Layer 2 of a small transformer language model trained on English Wikipedia (9 layers, counted from 0, width 96).
A neuron's activation on a vector x is SiLU(gate . x) times (in . x), where the dot is the dot product.

Input weights of the MLP neurons that the questions are about. A number n stands for (n - 128) times 0.0044.
n65 gate: 90, 144, 106, 97, 122, 173, 85, 124, 84, 119, 177, 152, 189, 89, 189, 84, 106, 52, 89, 79, 139, 190, 162, 68, 143, 93, 89, 66, 209, 175, 117, 191, 138, 94, 134, 105, 141, 73, 132, 172, 128, 146, 145, 150, 162, 147, 170, 74, 87, 155, 123, 136, 153, 163, 148, 125, 145, 119, 129, 179, 97, 150, 225, 116, 143, 122, 130, 100, 65, 188, 190, 118, 144, 93, 161, 118, 162, 145, 190, 155, 146, 234, 117, 49, 160, 85, 217, 106, 95, 97, 162, 71, 126, 92, 142, 160
n68 gate: 124, 96, 115, 88, 127, 107, 102, 89, 179, 106, 102, 92, 151, 183, 154, 158, 184, 163, 190, 170, 222, 112, 105, 138, 168, 97, 107, 47, 97, 77, 85, 186, 174, 140, 171, 80, 56, 116, 115, 166, 132, 132, 135, 75, 110, 83, 192, 92, 154, 177, 174, 137, 90, 163, 65, 108, 95, 125, 149, 102, 107, 124, 109, 87, 189, 123, 202, 147, 119, 162, 72, 154, 79, 93, 207, 171, 155, 190, 103, 118, 96, 66, 220, 80, 151, 119, 112, 134, 105, 186, 111, 121, 154, 128, 137, 153
n69 gate: 161, 132, 98, 124, 95, 120, 111, 171, 51, 130, 132, 77, 162, 117, 131, 137, 84, 81, 157, 131, 191, 144, 177, 93, 113, 34, 151, 152, 92, 139, 147, 173, 108, 74, 133, 102, 151, 230, 113, 158, 150, 92, 144, 138, 136, 207, 186, 107, 155, 86, 200, 107, 164, 145, 166, 79, 173, 37, 144, 182, 103, 186, 118, 156, 118, 106, 179, 90, 145, 148, 153, 106, 159, 153, 92, 150, 75, 88, 93, 102, 57, 107, 159, 126, 131, 111, 123, 97, 130, 216, 118, 161, 90, 147, 117, 168
n74 gate: 123, 159, 135, 139, 132, 141, 91, 113, 63, 115, 63, 121, 80, 158, 123, 99, 132, 125, 113, 95, 122, 133, 93, 130, 163, 108, 167, 155, 115, 140, 82, 70, 135, 126, 79, 148, 129, 178, 93, 182, 92, 126, 139, 93, 140, 147, 108, 123, 95, 140, 108, 159, 135, 98, 132, 131, 117, 97, 89, 72, 77, 111, 197, 201, 132, 158, 222, 136, 123, 63, 108, 91, 24, 26, 61, 124, 153, 130, 64, 115, 145, 195, 157, 104, 104, 162, 130, 130, 150, 128, 134, 169, 204, 101, 191, 53
n81 gate: 96, 149, 210, 85, 81, 137, 79, 186, 58, 113, 155, 144, 72, 124, 124, 124, 121, 139, 214, 168, 117, 113, 142, 112, 112, 131, 99, 141, 169, 116, 111, 167, 152, 131, 95, 71, 125, 164, 101, 99, 108, 93, 183, 113, 81, 70, 51, 159, 102, 133, 145, 151, 143, 177, 132, 106, 119, 112, 117, 106, 139, 148, 194, 150, 119, 163, 169, 193, 145, 113, 162, 154, 74, 102, 137, 104, 128, 126, 119, 91, 163, 98, 162, 99, 143, 233, 108, 113, 154, 111, 204, 132, 217, 96, 170, 185
n105 gate: 96, 54, 111, 82, 113, 91, 122, 113, 228, 118, 180, 159, 82, 156, 120, 121, 115, 81, 148, 103, 156, 144, 127, 112, 174, 120, 154, 163, 141, 183, 129, 83, 155, 143, 131, 111, 145, 179, 145, 86, 131, 142, 52, 123, 100, 174, 122, 172, 204, 156, 119, 103, 77, 174, 170, 152, 150, 147, 139, 148, 163, 94, 83, 124, 101, 93, 134, 109, 210, 73, 138, 67, 53, 119, 127, 170, 44, 154, 136, 140, 56, 77, 23, 123, 123, 108, 99, 158, 128, 120, 96, 110, 91, 148, 95, 236
n65 in: 133, 214, 111, 139, 106, 88, 148, 61, 122, 107, 136, 135, 91, 113, 143, 94, 112, 168, 65, 173, 148, 75, 187, 153, 123, 108, 131, 142, 145, 130, 125, 121, 119, 77, 73, 92, 87, 96, 182, 136, 132, 142, 57, 158, 110, 186, 121, 112, 37, 119, 144, 178, 119, 133, 96, 200, 176, 67, 71, 126, 186, 195, 137, 55, 145, 193, 94, 151, 130, 231, 218, 147, 168, 113, 121, 111, 159, 126, 165, 115, 126, 179, 127, 131, 105, 149, 125, 148, 160, 102, 73, 167, 156, 127, 103, 176
n68 in: 100, 111, 203, 190, 167, 110, 67, 153, 103, 65, 119, 91, 87, 157, 85, 124, 120, 156, 154, 187, 59, 241, 250, 123, 148, 206, 190, 115, 106, 97, 152, 100, 124, 145, 140, 125, 159, 109, 156, 143, 149, 164, 192, 127, 132, 148, 100, 157, 133, 113, 144, 122, 170, 121, 138, 103, 91, 144, 175, 116, 98, 186, 106, 139, 145, 102, 178, 181, 158, 125, 183, 81, 115, 133, 106, 138, 160, 168, 126, 99, 107, 191, 131, 96, 170, 176, 177, 71, 126, 170, 166, 161, 60, 56, 124, 81
n69 in: 105, 165, 105, 86, 131, 137, 156, 68, 125, 105, 122, 137, 124, 78, 80, 152, 88, 80, 118, 95, 81, 139, 122, 157, 105, 156, 146, 151, 92, 121, 68, 88, 133, 126, 182, 80, 52, 64, 111, 87, 81, 115, 41, 138, 115, 29, 84, 73, 168, 191, 90, 82, 70, 170, 187, 165, 102, 129, 107, 84, 139, 160, 204, 146, 148, 142, 115, 118, 150, 128, 106, 98, 123, 139, 114, 134, 128, 63, 121, 202, 208, 136, 180, 156, 34, 147, 123, 184, 176, 106, 164, 143, 166, 95, 129, 134
n74 in: 120, 168, 165, 84, 97, 156, 108, 92, 106, 89, 100, 139, 179, 97, 84, 182, 111, 120, 192, 73, 86, 159, 160, 87, 142, 83, 42, 118, 140, 122, 135, 105, 131, 171, 108, 166, 111, 138, 93, 159, 190, 127, 120, 49, 144, 153, 101, 99, 172, 106, 151, 109, 143, 136, 156, 170, 99, 96, 161, 77, 135, 192, 155, 122, 81, 191, 105, 159, 149, 98, 76, 87, 174, 136, 172, 131, 213, 80, 80, 181, 134, 111, 86, 137, 138, 132, 154, 113, 100, 84, 56, 135, 138, 130, 100, 97
n81 in: 12, 149, 75, 211, 75, 77, 140, 97, 212, 93, 122, 102, 156, 124, 106, 176, 95, 101, 164, 90, 96, 150, 141, 149, 196, 147, 108, 160, 69, 170, 107, 122, 134, 66, 141, 136, 75, 115, 179, 191, 110, 110, 64, 76, 132, 75, 163, 130, 164, 134, 138, 90, 169, 189, 98, 124, 78, 137, 147, 122, 89, 142, 159, 165, 116, 143, 141, 77, 162, 98, 71, 106, 132, 175, 164, 104, 100, 176, 128, 183, 101, 148, 131, 131, 80, 137, 142, 83, 95, 117, 119, 200, 161, 143, 156, 171
n105 in: 128, 145, 149, 122, 145, 143, 124, 197, 112, 109, 151, 116, 206, 60, 162, 186, 105, 81, 115, 158, 149, 188, 61, 122, 92, 140, 33, 118, 173, 126, 93, 115, 121, 140, 115, 155, 116, 191, 127, 140, 178, 200, 127, 82, 84, 105, 125, 121, 124, 140, 151, 85, 122, 187, 162, 148, 137, 162, 58, 120, 127, 209, 103, 155, 161, 72, 70, 183, 94, 135, 85, 140, 186, 198, 141, 182, 134, 116, 114, 180, 174, 148, 105, 98, 160, 128, 192, 158, 110, 63, 115, 120, 170, 136, 119, 113

Each question shows a token from some text and the vector x that enters the MLP there. A number n stands for (n - 128) times 0.02.

"a": 167, 115, 87, 104, 159, 119, 143, 116, 107, 147, 148, 104, 131, 191, 132, 129, 81, 143, 95, 114, 86, 158, 141, 111, 191, 115, 136, 120, 108, 100, 100, 92, 115, 113, 95, 189, 93, 133, 107, 175, 99, 97, 124, 142, 74, 129, 134, 192, 107, 133, 102, 110, 127, 102, 95, 95, 195, 155, 132, 131, 124, 81, 115, 114, 130, 137, 59, 156, 109, 120, 98, 140, 86, 132, 176, 115, 136, 159, 138, 128, 159, 78, 143, 115, 159, 149, 130, 91, 150, 121, 89, 135, 94, 98, 118, 130
The most active neuron and its activation: n69, at about 0.33

"qu": 178, 120, 77, 122, 151, 151, 138, 124, 137, 158, 159, 103, 132, 179, 77, 173, 99, 132, 105, 113, 99, 150, 130, 83, 175, 130, 95, 106, 121, 152, 106, 84, 167, 124, 139, 95, 119, 149, 91, 127, 126, 155, 101, 169, 97, 100, 89, 146, 94, 126, 113, 125, 139, 120, 83, 103, 156, 155, 96, 116, 114, 25, 83, 132, 149, 136, 165, 191, 111, 103, 124, 130, 81, 162, 122, 123, 136, 143, 131, 150, 131, 91, 166, 160, 191, 125, 144, 167, 133, 139, 107, 152, 108, 175, 109, 139
The most active neuron and its activation: n65, at about 0.33

"ant": 158, 114, 112, 82, 147, 145, 136, 112, 96, 153, 162, 162, 158, 153, 119, 141, 134, 169, 82, 98, 111, 90, 126, 96, 157, 105, 75, 82, 112, 119, 115, 112, 128, 124, 150, 136, 89, 174, 132, 116, 131, 81, 53, 151, 127, 124, 104, 177, 112, 180, 130, 69, 156, 94, 132, 163, 176, 153, 102, 170, 132, 105, 89, 107, 167, 129, 80, 130, 104, 149, 93, 78, 95, 144, 146, 128, 98, 170, 151, 159, 148, 83, 137, 115, 157, 98, 151, 98, 103, 193, 108, 116, 106, 126, 148, 133
The neuron with the highest activation: n105

"os": 159, 167, 119, 88, 169, 147, 145, 86, 111, 111, 133, 88, 117, 113, 116, 180, 86, 129, 115, 160, 77, 101, 149, 110, 151, 150, 67, 119, 129, 144, 114, 108, 146, 142, 105, 119, 97, 130, 108, 147, 103, 115, 134, 166, 109, 102, 167, 167, 85, 59, 103, 105, 165, 117, 131, 101, 166, 133, 135, 121, 129, 109, 105, 143, 82, 100, 81, 167, 139, 145, 109, 89, 124, 115, 202, 112, 112, 175, 140, 122, 150, 57, 178, 102, 164, 157, 118, 117, 167, 164, 133, 160, 154, 165, 107, 108
The two highest activations, in order: n81, n69

" Par": 159, 94, 81, 134, 136, 143, 146, 128, 112, 184, 145, 118, 128, 127, 88, 113, 110, 161, 86, 128, 83, 150, 127, 118, 145, 197, 103, 81, 138, 101, 90, 104, 104, 135, 82, 153, 110, 129, 64, 136, 90, 89, 112, 166, 76, 122, 94, 158, 88, 136, 134, 96, 168, 170, 117, 142, 137, 141, 105, 153, 119, 98, 54, 130, 151, 74, 102, 163, 114, 88, 91, 121, 120, 87, 117, 139, 137, 161, 133, 143, 125, 111, 126, 117, 152, 169, 138, 126, 139, 178, 142, 170, 132, 175, 118, 127
The neuron with the highest activation: n65

"ony": 158, 125, 97, 96, 169, 121, 154, 82, 114, 114, 90, 91, 144, 120, 73, 152, 37, 158, 87, 144, 95, 153, 143, 92, 131, 170, 121, 139, 160, 115, 102, 105, 137, 123, 108, 141, 99, 107, 113, 166, 108, 102, 156, 181, 89, 105, 155, 153, 96, 111, 133, 121, 119, 142, 122, 123, 136, 79, 152, 161, 105, 82, 122, 126, 153, 112, 56, 131, 143, 122, 122, 122, 90, 124, 121, 100, 124, 141, 141, 148, 93, 92, 192, 127, 139, 138, 94, 148, 133, 213, 64, 157, 128, 135, 107, 135
The most active neuron and its activation: n69, at about 0.34

".": 164, 126, 36, 91, 96, 143, 95, 66, 104, 92, 173, 100, 97, 140, 155, 144, 106, 123, 110, 155, 99, 169, 152, 142, 141, 128, 120, 121, 157, 112, 96, 64, 130, 145, 112, 138, 124, 140, 132, 120, 88, 131, 112, 147, 100, 76, 153, 129, 113, 120, 122, 87, 132, 134, 111, 132, 138, 139, 150, 142, 82, 69, 127, 111, 150, 167, 75, 137, 159, 108, 117, 153, 168, 153, 128, 127, 73, 117, 128, 153, 186, 94, 146, 92, 151, 161, 147, 109, 136, 160, 73, 173, 132, 138, 144, 132
The two highest activations, in order: n105, n74

"-": 174, 144, 85, 114, 105, 119, 117, 91, 102, 137, 159, 108, 174, 159, 100, 163, 96, 137, 92, 137, 85, 151, 169, 98, 170, 106, 94, 120, 98, 78, 96, 97, 158, 136, 123, 137, 99, 158, 91, 132, 85, 84, 125, 156, 85, 115, 107, 152, 143, 153, 116, 77, 149, 137, 127, 119, 165, 140, 131, 149, 72, 93, 121, 106, 208, 157, 90, 135, 136, 144, 144, 91, 115, 145, 168, 151, 79, 86, 138, 130, 136, 118, 159, 126, 147, 137, 144, 144, 150, 142, 79, 157, 119, 106, 148, 187
The neuron with the highest activation: n69

"12": 154, 110, 86, 134, 140, 162, 152, 88, 125, 83, 132, 121, 121, 122, 94, 152, 135, 113, 77, 146, 85, 127, 150, 111, 127, 118, 118, 82, 145, 77, 101, 31, 100, 163, 96, 152, 92, 164, 100, 149, 131, 90, 128, 160, 80, 158, 132, 151, 169, 134, 92, 83, 161, 135, 97, 89, 143, 90, 114, 146, 119, 100, 103, 112, 169, 164, 128, 141, 85, 113, 109, 131, 101, 162, 169, 117, 160, 105, 171, 177, 114, 102, 142, 157, 146, 141, 198, 139, 126, 168, 138, 172, 108, 123, 150, 103
The three highest activations, in order: n74, n65, n68

" Japan": 150, 128, 108, 113, 183, 110, 141, 89, 89, 116, 126, 117, 162, 133, 119, 115, 72, 127, 96, 122, 79, 146, 132, 97, 145, 133, 153, 69, 102, 104, 93, 74, 161, 139, 75, 177, 106, 100, 101, 121, 110, 90, 108, 137, 90, 145, 111, 184, 139, 154, 142, 83, 140, 141, 120, 138, 189, 136, 116, 142, 67, 86, 89, 97, 189, 108, 90, 177, 126, 106, 124, 162, 118, 136, 107, 106, 123, 158, 130, 109, 144, 99, 178, 127, 158, 110, 108, 144, 128, 159, 86, 158, 142, 151, 96, 134
The neuron with the highest activation: n81

" Fran": 175, 113, 93, 133, 172, 179, 116, 112, 126, 147, 116, 93, 160, 153, 95, 154, 97, 143, 77, 105, 93, 119, 132, 95, 137, 118, 128, 104, 132, 75, 112, 112, 106, 110, 73, 137, 75, 88, 93, 127, 124, 127, 147, 142, 51, 179, 89, 156, 82, 139, 146, 91, 153, 169, 128, 149, 149, 149, 137, 154, 95, 69, 132, 108, 151, 136, 116, 142, 76, 101, 131, 144, 138, 128, 169, 125, 127, 145, 124, 137, 127, 117, 143, 124, 172, 189, 133, 148, 119, 161, 90, 155, 152, 187, 134, 134
The three highest activations, in order: n69, n81, n74

" near": 95, 150, 78, 77, 133, 136, 145, 89, 97, 125, 120, 120, 161, 151, 171, 141, 101, 149, 72, 148, 30, 144, 141, 91, 145, 101, 116, 95, 138, 74, 91, 36, 130, 132, 127, 96, 122, 136, 104, 143, 118, 121, 139, 153, 86, 91, 101, 176, 87, 109, 148, 101, 131, 99, 136, 146, 129, 157, 144, 125, 81, 83, 142, 137, 148, 133, 121, 205, 134, 105, 112, 152, 106, 150, 133, 126, 138, 88, 112, 140, 98, 117, 161, 99, 161, 143, 150, 144, 89, 157, 120, 120, 141, 139, 98, 113
The three highest activations, in order: n74, n68, n65

"o": 168, 129, 84, 113, 174, 114, 149, 112, 92, 105, 136, 86, 122, 202, 114, 127, 54, 100, 126, 154, 73, 156, 160, 83, 161, 121, 93, 100, 145, 122, 143, 91, 152, 120, 85, 156, 110, 163, 109, 141, 91, 76, 132, 141, 85, 116, 120, 145, 79, 117, 115, 125, 140, 150, 79, 100, 168, 140, 133, 142, 123, 76, 102, 105, 163, 155, 74, 166, 117, 89, 129, 100, 69, 148, 167, 120, 131, 147, 116, 150, 152, 97, 137, 139, 175, 144, 139, 129, 144, 134, 112, 123, 119, 114, 105, 124
The neuron with the highest activation: n69

"r": 177, 134, 64, 176, 147, 171, 97, 132, 131, 119, 128, 98, 80, 202, 42, 140, 133, 181, 91, 91, 75, 129, 134, 76, 141, 167, 111, 88, 135, 87, 89, 108, 121, 121, 99, 152, 112, 130, 115, 148, 100, 94, 106, 188, 73, 135, 127, 127, 99, 91, 146, 152, 167, 112, 113, 80, 146, 158, 132, 140, 144, 95, 104, 97, 149, 155, 85, 159, 119, 133, 127, 103, 126, 98, 115, 127, 90, 125, 164, 143, 143, 95, 119, 126, 140, 155, 154, 148, 116, 119, 125, 155, 132, 92, 142, 122
The three highest activations, in order: n105, n69, n81

" on": 142, 110, 72, 89, 115, 137, 151, 62, 86, 126, 117, 86, 121, 149, 154, 176, 81, 114, 80, 170, 61, 114, 163, 99, 163, 123, 93, 121, 151, 79, 84, 77, 135, 135, 118, 119, 139, 110, 144, 151, 136, 140, 163, 158, 66, 106, 95, 185, 109, 133, 131, 87, 149, 83, 133, 162, 125, 145, 129, 153, 68, 101, 130, 107, 152, 133, 121, 141, 123, 112, 126, 109, 100, 133, 154, 102, 129, 123, 111, 138, 96, 104, 139, 97, 134, 127, 122, 134, 124, 182, 106, 141, 148, 140, 132, 120
The three highest activations, in order: n68, n74, n105

" -": 169, 122, 62, 109, 79, 143, 111, 84, 87, 90, 150, 123, 143, 145, 163, 103, 103, 135, 63, 135, 92, 140, 156, 93, 165, 134, 115, 120, 150, 107, 95, 98, 164, 147, 124, 159, 104, 205, 96, 139, 118, 108, 164, 168, 90, 131, 92, 174, 142, 149, 99, 126, 161, 104, 137, 140, 122, 126, 136, 170, 75, 120, 136, 95, 167, 180, 95, 139, 130, 113, 103, 114, 133, 130, 195, 127, 96, 145, 131, 128, 129, 109, 129, 125, 135, 146, 147, 121, 150, 146, 87, 157, 91, 115, 115, 120
The neuron with the highest activation: n74

" in": 135, 121, 54, 130, 92, 141, 163, 85, 89, 142, 156, 113, 109, 145, 120, 147, 89, 114, 29, 154, 87, 131, 161, 101, 124, 108, 113, 83, 150, 95, 101, 76, 173, 138, 135, 107, 131, 132, 122, 167, 115, 112, 145, 177, 75, 146, 99, 146, 132, 120, 90, 92, 157, 124, 105, 154, 133, 156, 122, 135, 71, 93, 125, 96, 150, 153, 81, 162, 138, 144, 118, 95, 82, 136, 161, 149, 135, 130, 104, 119, 129, 125, 140, 86, 155, 147, 144, 160, 123, 143, 133, 135, 159, 126, 91, 130
The neuron with the highest activation: n65

"10": 168, 120, 67, 126, 143, 167, 142, 87, 117, 111, 151, 102, 130, 138, 117, 117, 125, 132, 83, 158, 90, 123, 148, 108, 147, 145, 139, 108, 166, 93, 93, 51, 106, 177, 102, 129, 87, 121, 93, 131, 108, 104, 84, 167, 88, 139, 115, 142, 173, 143, 75, 85, 144, 113, 100, 86, 142, 94, 143, 142, 113, 107, 99, 110, 158, 138, 106, 92, 77, 118, 124, 143, 116, 167, 155, 114, 183, 95, 188, 200, 109, 121, 137, 153, 157, 127, 188, 135, 135, 140, 110, 146, 101, 90, 160, 148
The most active neuron and its activation: n65, at about 0.11

"el": 162, 115, 96, 117, 151, 132, 186, 107, 119, 170, 152, 149, 146, 152, 115, 175, 105, 172, 91, 121, 48, 148, 136, 140, 143, 136, 97, 129, 126, 149, 110, 88, 222, 122, 119, 133, 90, 133, 95, 169, 63, 117, 156, 133, 148, 107, 78, 163, 104, 137, 144, 77, 165, 123, 102, 105, 142, 125, 138, 121, 90, 75, 92, 165, 162, 115, 85, 153, 154, 120, 120, 119, 80, 150, 156, 118, 83, 157, 207, 152, 110, 85, 174, 138, 149, 125, 159, 140, 102, 124, 130, 134, 130, 136, 144, 178
The three highest activations, in order: n65, n74, n81

" F": 162, 110, 75, 88, 139, 131, 109, 95, 90, 152, 138, 101, 148, 170, 94, 159, 115, 147, 107, 111, 100, 150, 149, 114, 108, 129, 102, 90, 143, 119, 69, 97, 118, 125, 75, 141, 115, 152, 115, 163, 108, 139, 118, 184, 66, 145, 103, 188, 102, 169, 98, 95, 132, 168, 87, 143, 109, 142, 128, 189, 104, 98, 112, 134, 181, 128, 139, 162, 116, 81, 129, 83, 140, 153, 137, 137, 137, 159, 112, 134, 123, 150, 146, 160, 160, 174, 141, 132, 117, 139, 99, 139, 127, 128, 147, 155
The two highest activations, in order: n105, n68